Layer 8 of a small transformer language model trained on English Wikipedia (16 layers, counted from 0, width 128).
A neuron's activation on a vector x is SiLU(gate . x) times (in . x), where the dot is the dot product.

Input weights of the MLP neurons that the questions are about. A number n stands for n times 0.0047.
n6 gate: 20 -30 -15 38 -11 -35 5 42 -13 -2 13 -18 -3 -11 2 -5 43 -5 31 -37 26 14 -18 -5 -16 11 -9 37 -29 6 -3 -3 -22 5 -23 -21 -21 -10 5 -43 10 1 -8 6 -40 7 -58 -3 -34 -29 -15 15 -42 15 29 3 58 17 4 15 -39 10 39 3 47 -60 7 36 25 2 -13 -2 -27 9 16 17 1 -11 -27 53 28 66 -15 41 2 -14 18 24 45 2 30 35 -31 -22 2 -48 -32 -21 -27 -27 -19 13 -38 -7 43 -24 -24 -10 -32 10 6 -56 2 -44 -24 3 -10 0 63 -15 17 -1 36 -16 -1 -14 36 58
n16 gate: 17 68 16 2 -39 -4 13 31 -2 -31 32 22 38 32 0 30 0 15 -15 18 -12 19 -33 13 -32 -27 38 5 31 -31 7 21 12 32 -51 31 -36 16 27 0 4 7 7 -22 -20 5 3 -30 -52 -20 -15 5 11 25 10 -7 -4 2 36 -34 -14 31 2 -53 54 10 6 46 36 -3 -29 -25 38 4 -1 -31 -27 -5 -24 31 9 24 44 17 4 -33 0 10 7 -66 -15 -6 -14 -5 -14 -1 -50 -24 31 26 -6 -17 -53 -3 15 -2 -12 -47 -19 -6 11 3 16 0 15 21 24 -7 16 -1 -30 31 10 26 23 -12 -36 22
n21 gate: 23 -17 -39 -20 -30 5 -14 -19 2 20 -33 12 -12 9 -9 38 2 28 -14 -57 67 28 -4 20 27 2 -23 -48 2 -26 48 -2 -14 -21 20 47 1 5 -36 16 5 5 -11 33 -23 -10 32 -18 -18 4 11 -54 -48 34 -31 9 -19 6 -17 -12 16 -21 -8 -9 26 13 -3 -21 36 -14 13 -19 -17 -26 -27 -5 -22 -25 -18 8 14 -42 15 -3 22 2 11 13 -9 26 -7 0 -35 5 51 20 45 25 37 49 -2 0 -26 -56 12 -54 12 -2 3 31 -18 21 16 -15 40 -13 33 -38 -32 2 23 -41 24 35 -53 23 -57 14
n31 gate: -26 13 21 6 7 15 12 24 20 20 -5 29 10 -15 20 -10 54 -4 43 -42 43 15 -34 -23 24 20 -31 33 -18 21 21 24 39 10 -18 10 12 -8 45 -32 -18 -11 40 13 21 13 -23 -7 27 -9 5 21 36 6 41 -44 -57 -12 -18 -4 -35 52 14 -8 -7 -20 38 18 -19 25 10 13 -26 20 31 -21 -49 6 -5 41 -11 -7 5 15 5 -28 -2 20 0 22 -6 -20 32 30 22 9 -5 21 2 9 -21 -32 22 13 -50 -11 2 -32 3 25 11 5 -22 14 -30 -4 37 24 -29 7 -26 38 55 -48 -33 10 -2 2
n70 gate: 35 -15 15 32 -2 2 -7 19 1 63 -33 12 -33 9 41 -1 32 -2 -17 -17 52 4 27 27 -20 11 5 -2 -13 29 15 -13 16 28 58 -15 61 -27 26 25 18 66 -25 -17 2 -58 -25 -35 13 -26 -22 -27 7 -28 -18 13 20 52 -17 11 -2 -19 1 -13 17 -21 16 -26 -54 7 15 -30 0 -14 -24 -25 40 5 5 -10 25 -27 -30 19 -10 4 -11 -5 4 -9 23 20 31 5 24 -13 6 2 41 26 -48 -2 -40 -16 -5 -35 -11 -48 9 -14 34 -4 -19 16 10 8 35 -61 -7 -15 -21 -27 -52 2 -24 5 -24 -6
n74 gate: -10 -1 11 -41 12 7 29 -30 14 -23 -13 63 0 -18 42 11 1 55 9 5 -20 22 5 -19 -31 40 31 -7 -7 4 -18 -10 -38 -30 9 9 10 4 20 -13 -40 -16 16 -18 -34 7 -16 4 10 13 -31 36 21 -45 17 30 -1 45 11 0 51 12 8 17 -3 4 -31 6 0 -4 16 -39 -37 -36 -1 -20 -21 19 1 -4 21 19 27 36 11 6 -25 12 18 -34 -2 -1 -32 -21 -21 28 6 -61 4 6 -21 -9 -46 8 5 6 -12 9 -23 45 9 31 -9 -35 35 19 -10 4 -44 19 -11 51 34 -7 52 -6 -22 -15
n88 gate: 27 -29 -6 -1 43 -9 30 -3 -3 -4 -16 -24 9 -22 4 4 1 -48 -19 17 11 3 4 2 12 -23 1 50 1 12 4 27 -38 -32 32 -53 43 11 10 24 5 17 2 24 11 -13 13 -4 -9 -13 -25 -11 -18 31 -9 -10 8 -43 17 -17 1 -14 14 58 48 -27 35 52 -25 36 -23 29 12 30 27 48 7 34 -4 15 -4 47 53 -10 -55 -1 3 -34 -29 -37 -9 16 14 -54 5 6 35 4 22 -33 -3 -56 -5 -20 29 -9 39 22 26 18 4 -4 3 -20 -3 -5 17 5 -7 36 -2 -14 -20 14 -9 1 -6 8
n119 gate: -12 7 2 -42 -6 -47 -18 2 -29 25 15 -62 -27 6 -35 18 8 3 43 -29 3 -29 42 17 -9 -32 15 14 3 12 4 -50 -44 21 15 14 48 36 -16 -29 31 16 7 30 2 -25 15 9 3 12 23 9 -25 0 6 -19 32 -6 29 58 -40 -17 -10 -16 -32 3 -57 -25 -28 22 32 0 51 27 -47 -19 -45 57 89 13 16 18 -6 6 25 48 -3 -16 12 -29 21 3 0 -49 -46 -24 -24 -41 -23 -17 -2 24 -7 26 8 -9 14 -7 39 -14 -15 3 -9 28 44 4 -33 7 -7 22 14 13 16 25 29 -70 -4 -8
n120 gate: -28 -4 -57 -28 40 14 19 1 5 -8 0 5 16 2 -1 -33 21 -3 -58 4 -5 59 -7 -15 -26 0 20 -27 7 4 34 48 -1 -30 1 6 -4 54 -9 -33 1 26 -51 5 -65 7 26 9 -38 -15 -47 -19 -24 -9 -25 16 -38 -33 56 36 33 2 20 -48 -26 14 59 3 20 6 -8 -35 -7 -37 29 -12 -33 34 -2 25 39 -16 -18 9 31 12 38 -6 -31 -28 2 -20 -62 -11 -37 -50 -10 31 -22 5 60 -39 3 -2 -1 55 15 -33 -18 -6 5 -35 -12 -20 -13 28 2 6 34 -3 5 -2 3 -2 -35 0 -1 -24
n209 gate: -21 -22 -29 -27 8 -22 22 -26 21 9 -30 -35 23 2 6 -7 -28 -3 33 -6 -21 -12 27 26 -40 -23 -3 -36 8 -36 -49 -36 6 -7 -23 1 -7 -8 28 -12 37 2 4 -24 3 29 10 72 22 8 -10 -31 -8 25 25 10 -20 22 25 35 -54 4 -18 9 -1 -21 22 0 8 -39 -11 44 -17 -15 23 -1 -8 -23 38 34 24 14 -26 28 15 18 25 -30 -6 -21 8 -1 -4 6 -21 15 27 6 -41 -43 -9 36 -7 17 29 26 13 -26 -25 12 10 30 -3 -4 15 15 -5 26 -19 26 -6 -7 8 -42 -6 -28 23 21
n6 in: 38 7 -13 39 12 26 -1 -28 11 17 -24 -19 -6 15 -8 -11 5 31 7 14 8 -10 21 15 -1 -1 -22 12 0 47 -1 15 -22 20 29 45 5 -9 -30 18 -4 16 41 -35 4 -51 -19 -24 -20 7 45 -32 -40 23 39 9 -8 12 56 34 -10 -39 21 -26 -8 43 57 12 25 -23 0 35 19 -29 -31 19 -29 20 -1 -9 2 -18 9 -11 16 16 6 -4 4 -5 -56 5 -32 32 -21 1 -5 -23 15 -14 -21 15 20 5 -1 0 26 72 16 -16 -33 32 -28 20 4 17 1 -9 -22 8 17 -17 -5 60 -19 17 -6 -54
n16 in: 29 44 14 -4 -24 -15 -1 -1 9 -12 36 -57 11 27 3 41 14 -1 -35 -12 -12 -1 -9 3 -4 8 5 46 38 -11 -6 37 1 21 4 -20 -73 11 -31 -33 -1 33 22 -17 -28 39 -28 -35 5 5 26 -2 7 32 21 -18 -8 -39 9 -3 31 13 1 8 59 -10 -21 57 1 -3 -24 -22 29 22 17 8 -32 14 -14 15 -6 39 -5 -30 29 13 15 -33 8 13 31 17 3 5 -9 -5 27 7 -11 9 11 -3 -13 26 -8 19 -42 5 20 14 27 -9 14 -13 36 -3 -35 -58 7 33 -34 47 17 -35 35 32 -14 -53
n21 in: -17 -35 5 5 -14 -39 43 -5 51 -3 32 21 21 -44 -45 -32 -14 4 -4 2 10 29 -13 -16 17 -24 -14 -39 -2 -13 43 2 5 1 30 36 -4 12 -2 45 36 -23 -27 -2 -6 -15 -12 -27 24 -14 -20 11 -2 33 29 -12 -70 -14 70 32 7 9 16 -12 5 24 -34 -26 16 10 25 -15 6 -11 -17 5 6 6 -9 -21 -3 -9 -20 -6 8 -9 -16 36 -26 16 26 -43 15 -38 50 39 32 0 -7 -26 -2 -5 11 4 57 17 -47 45 31 -12 46 53 -34 2 5 1 61 5 20 -15 -22 20 49 9 -14 -12 -37 18
n31 in: 0 4 -21 -7 -1 -23 -45 -4 -15 39 14 7 -7 18 -14 5 -25 31 52 -21 2 -4 5 -28 -58 43 8 21 17 21 28 27 18 -12 -5 -45 -15 -49 -43 0 1 34 34 30 8 5 -8 30 40 9 -29 0 -10 0 -37 -33 8 -16 -53 -33 -10 4 -13 -9 13 -37 24 18 -45 -28 -2 31 -3 -19 -2 -27 1 43 -5 -13 -15 5 -27 28 21 -57 16 -2 0 19 2 30 18 19 21 -63 23 6 14 12 9 22 27 -7 11 0 4 46 -8 -28 -34 -30 33 4 19 -8 -34 14 21 11 -62 -21 10 -11 -15 12 -24 2
n70 in: -15 -25 16 -10 17 23 29 -19 4 16 -40 -37 18 -24 17 -9 -16 -8 -3 11 58 25 20 33 -6 12 65 -31 -21 12 1 -33 3 23 -35 -3 -4 5 20 -11 82 12 2 -32 -46 -12 -6 -5 -41 12 -15 -20 -3 5 -31 -18 14 -2 7 12 7 -20 9 19 4 28 10 -16 43 -10 13 -3 40 4 10 -51 -2 24 3 29 -1 -24 -21 -6 30 14 28 19 -32 -24 10 -44 -16 -35 13 54 -1 1 15 4 20 -26 -27 14 21 -21 -32 -10 35 -13 -27 -8 3 36 -52 -22 18 -11 14 11 20 9 -55 -11 -16 24 -1 -17
n74 in: -35 31 27 1 35 5 -26 -8 -2 12 7 12 -18 26 -20 23 -6 25 -75 16 0 23 29 13 -2 31 5 -44 15 2 -4 3 -11 -33 50 42 17 -41 -13 -19 43 0 8 -13 -8 -2 6 11 29 14 21 3 -4 -26 7 -27 33 -45 -22 -5 11 -3 -28 24 19 19 14 8 -10 -16 20 11 27 36 -10 1 26 -31 -13 10 20 16 -3 -4 -28 25 3 -7 18 42 33 8 -8 -45 47 49 55 -2 -94 -22 21 10 -3 24 4 -18 -25 28 16 -17 -17 -11 -17 28 18 23 -5 -3 -27 16 -37 -46 47 0 27 7 -11 -10
n88 in: 55 -52 -1 4 0 -37 -15 8 -17 14 -15 -39 -23 -13 41 16 -15 2 26 20 -10 -8 24 -22 14 -19 -37 17 9 -33 -11 5 -5 -19 -16 -15 2 -10 22 -42 -37 8 -18 15 -29 42 -21 -38 11 10 16 -4 -18 6 54 39 22 -10 10 4 -43 10 4 -27 39 20 14 25 -13 23 4 32 14 11 -5 -12 -18 30 -16 10 33 73 -43 -6 20 19 -13 -27 -23 -42 -33 -61 2 84 12 60 27 14 13 24 -26 -30 30 9 9 -1 19 0 4 -22 -26 -2 -29 -47 -38 -15 1 -2 -7 16 1 17 -41 9 0 1 -20 -18
n119 in: -18 -32 0 38 16 -37 1 9 -19 -37 27 -17 -29 23 -67 -27 -4 -25 -16 -8 -16 -41 -11 35 -1 23 31 7 10 -23 -29 39 -32 43 16 24 -5 21 5 -4 44 -11 -33 36 -22 -35 -9 35 0 -2 42 -36 65 -14 -60 -21 -17 1 -21 -19 -9 -4 21 -54 -4 -74 -24 -18 -57 -3 -36 15 -3 5 2 -18 34 -4 -3 -64 33 -11 -17 -14 2 -17 -4 14 14 -11 33 -70 -9 0 -54 2 7 -34 34 -51 -18 5 11 27 37 -23 36 24 -43 -42 16 21 -2 -39 1 44 -61 -21 5 38 41 12 47 26 -1 -2 -39 -27
n120 in: -28 -1 -4 -5 7 50 5 47 9 21 -11 16 17 -8 -31 -13 13 -15 -38 7 14 3 -49 64 23 41 -44 31 10 -1 -2 31 28 44 15 -16 35 -53 -37 23 1 13 34 4 -10 -18 -24 -27 -7 -34 -15 -31 -30 14 37 -48 -29 12 14 2 37 26 3 -10 4 -28 16 29 0 -11 49 -46 40 6 20 -25 26 -5 12 -1 -9 11 43 43 0 11 3 47 -6 7 -33 11 17 -15 -16 -31 -3 13 53 35 -2 -28 -18 17 -40 11 12 -38 44 -4 -32 20 -3 -13 31 37 10 -48 -11 -9 -48 26 -7 31 58 18 -29 7
n209 in: 36 23 14 -35 6 23 30 -22 18 54 13 -26 7 35 22 -5 30 -4 11 -13 -18 -17 -24 -2 -1 33 12 17 -11 -1 -12 -24 -6 43 -13 -9 7 20 -5 3 6 23 -17 43 -5 42 19 -27 10 17 -46 -19 51 20 0 10 42 7 -21 24 -29 -12 -38 -38 17 7 21 14 -7 -56 28 -7 33 25 -3 -18 -10 -17 27 -26 -5 11 -17 20 -6 34 -27 23 6 -11 19 11 35 -22 -30 -13 -9 -22 -25 -27 -9 12 -54 10 16 27 40 -41 1 -16 7 51 39 23 -17 -13 6 -4 6 -12 18 10 17 -10 -10 15 7 48

Each question shows a token from some text and the vector x that enters the MLP there. A number n stands for n times 0.062.

"having ": -37 35 4 0 15 15 1 19 -22 19 -20 0 16 -18 11 -11 15 0 -18 -2 -10 -23 14 -17 9 -6 -8 -5 13 17 17 -23 4 0 0 -8 -21 6 30 -13 12 -9 -55 18 12 -15 -16 8 7 -15 6 13 2 17 6 6 4 22 -13 -20 13 -22 29 10 16 21 20 11 -4 15 22 -10 -35 -22 1 -20 15 32 -1 -25 6 -12 -6 -31 -12 -9 -44 6 -17 1 -10 -6 -30 17 19 -19 -16 17 -7 -1 -5 -17 -19 3 4 -18 6 -3 32 -15 -3 -13 13 41 -21 -5 -33 14 -16 -20 -28 -2 13 -13 -1 8 9 -2
The neuron with the highest activation: n70

"ately ": -39 24 6 -8 0 9 -29 10 33 -11 -20 -6 5 6 -13 -20 8 24 16 -34 -8 15 -11 -9 18 -30 -2 -13 13 39 10 3 -6 33 16 12 -18 2 1 4 19 2 -45 6 3 -17 -18 22 -18 -24 -3 -12 10 -14 5 16 44 12 17 -4 -7 5 -11 11 -9 6 -16 28 -5 31 1 9 4 -29 -7 26 -1 -6 -2 -1 11 -5 3 -18 -4 -10 -26 -17 -11 6 -14 0 -13 -3 15 -3 5 -10 0 -40 8 28 -4 34 -3 28 8 28 18 1 28 -16 -10 25 -7 -3 -21 21 -39 -5 -21 -16 -1 18 -5 36 -9 -5
The neuron with the highest activation: n119

"B": -27 -6 -4 -12 39 26 -38 25 -16 -4 1 -8 22 -1 18 -27 -17 -1 -10 20 -12 10 22 42 -11 -5 5 -16 -14 34 4 -18 -2 2 -5 -2 -37 -17 -3 10 -24 -19 -7 27 -20 -24 -1 -9 -15 -9 2 0 -56 16 2 -16 -11 30 3 -3 -16 -29 -18 -7 3 -16 -9 -16 5 -8 -12 72 -4 -4 -19 11 -5 -32 -1 -38 3 -7 23 -30 21 7 14 -22 -7 -11 -16 -6 -3 51 10 3 -24 4 4 -3 23 8 -4 3 -12 12 -19 -5 27 -32 8 -3 13 20 -9 -9 30 -6 3 7 12 14 16 -28 6 -6 8 -41
Which neuron fires most, and how strongly? n16, at about 0.26

"her ": -22 8 3 -9 14 22 -25 17 -11 19 -15 14 7 8 3 -32 14 -1 20 20 20 -7 -8 -26 4 -13 -34 -3 4 -1 52 -22 9 -14 -38 22 -28 -20 2 5 -12 8 -49 17 -4 -12 -23 -1 -16 8 -5 -4 8 -15 -8 -8 4 32 17 -24 0 8 -2 10 48 23 4 30 -6 -5 21 33 -13 2 25 28 11 -8 11 -27 -9 -2 37 0 4 -9 -10 -29 6 5 1 11 -7 10 21 9 -17 -24 -16 -25 8 -9 -26 7 6 3 1 -1 19 23 28 -13 13 15 -34 -13 -28 23 -26 12 -2 0 -7 -3 -5 -13 6 -13
The three highest activations, in order: n119, n120, n21

"ac": -8 4 -33 0 10 -3 -9 12 -22 14 -10 -10 11 -40 -21 -55 -38 35 -11 18 -26 12 -13 13 -10 -12 -20 -33 -18 -3 23 -43 5 36 -2 5 -28 -6 28 -9 4 4 -6 -5 -18 -19 42 3 -10 8 -10 -8 22 14 6 2 35 26 -22 24 -2 -40 27 -16 -11 -31 -8 8 4 -7 3 13 19 -7 3 -34 4 -29 -31 -47 18 8 15 -2 0 20 18 -60 9 -2 -4 -15 -7 12 6 -15 -19 -1 -16 30 1 -24 22 22 -6 -11 6 -7 1 -2 -3 2 2 -10 -2 9 28 1 -9 -19 14 40 7 -13 18 47 -39 5
Which neuron fires most, and how strongly? n120, at about 1

"per ": -34 7 -22 -32 -2 0 -18 13 -3 13 -26 39 15 9 24 -15 -7 15 24 -7 -9 20 -7 8 -15 -15 6 10 3 -5 46 -6 -10 -14 -2 11 -33 1 22 -15 16 0 -48 26 10 -14 -15 -36 -12 0 -2 -19 22 -9 -5 -2 1 20 -27 1 -12 1 -22 -25 23 21 -18 31 7 -24 18 19 -12 -15 6 33 -14 11 -23 -23 1 -2 12 -34 -4 -6 -21 -9 14 -8 -20 13 -28 -14 -2 -6 -2 -3 19 -30 5 32 5 0 23 9 1 24 44 7 -1 10 3 15 -26 7 6 -17 -9 -17 -18 -5 14 -1 -9 -23 -3 -4
The neuron with the highest activation: n21

"• ": -29 3 -20 1 17 18 40 8 -29 -16 -9 4 22 -1 6 -24 13 -8 -25 -30 -20 -14 17 24 -14 -15 -10 -3 -15 29 38 -59 -23 4 5 -17 -24 12 -12 -35 -27 -10 -37 24 7 -17 -12 3 18 -22 1 -10 2 17 28 9 9 10 -13 -9 1 -8 10 -4 32 2 1 14 -31 -2 -7 0 4 10 -5 14 30 6 -2 -46 6 23 9 -36 15 25 10 -10 9 -12 1 14 -6 -1 -11 -4 -7 21 -11 6 -2 5 1 21 16 2 -13 5 68 -16 3 -2 -6 24 -24 22 11 20 -12 28 -1 6 -25 -20 6 21 -24 -13
The neuron with the highest activation: n88

"28 ": 6 6 -30 -7 22 -14 4 5 -11 32 -1 6 18 1 4 3 -19 7 9 2 -2 5 28 -13 -25 9 -24 18 14 14 8 -29 -8 -15 -23 -10 -35 14 17 2 -11 -34 -25 22 -6 -22 8 -1 45 -19 -2 -2 16 19 7 -19 -7 18 -20 -4 2 13 -11 12 -1 19 -5 25 12 -18 3 4 13 -17 3 27 25 -18 -24 -46 2 29 8 -43 -19 9 4 -27 14 -16 0 3 -47 -18 -5 -37 -9 -36 -20 -11 -13 -20 20 10 -2 2 -17 33 9 -14 -2 -25 29 21 -6 28 -29 -17 -6 -1 12 47 21 -16 19 3 -21 -34
The neuron with the highest activation: n74

"to ": -31 -8 -9 -20 12 17 -5 27 0 8 -5 10 29 -14 -7 -58 15 -14 -16 -7 27 -18 15 10 20 -11 -6 2 13 1 32 -21 14 -6 -9 10 -28 -12 15 -3 -3 10 -51 9 12 -20 -13 3 4 -18 -4 -20 25 4 19 17 40 0 -2 -19 -2 5 32 17 0 16 36 4 -17 5 20 10 -25 -23 7 12 7 17 -10 -15 13 -25 9 -42 13 -7 -21 15 -3 -21 -12 21 -26 -5 7 -9 -13 9 7 -29 -10 -5 -7 9 -2 2 20 0 2 -29 -6 -5 32 33 -10 10 -23 19 -27 -44 -12 -6 1 3 1 -20 -8 8
The neuron with the highest activation: n16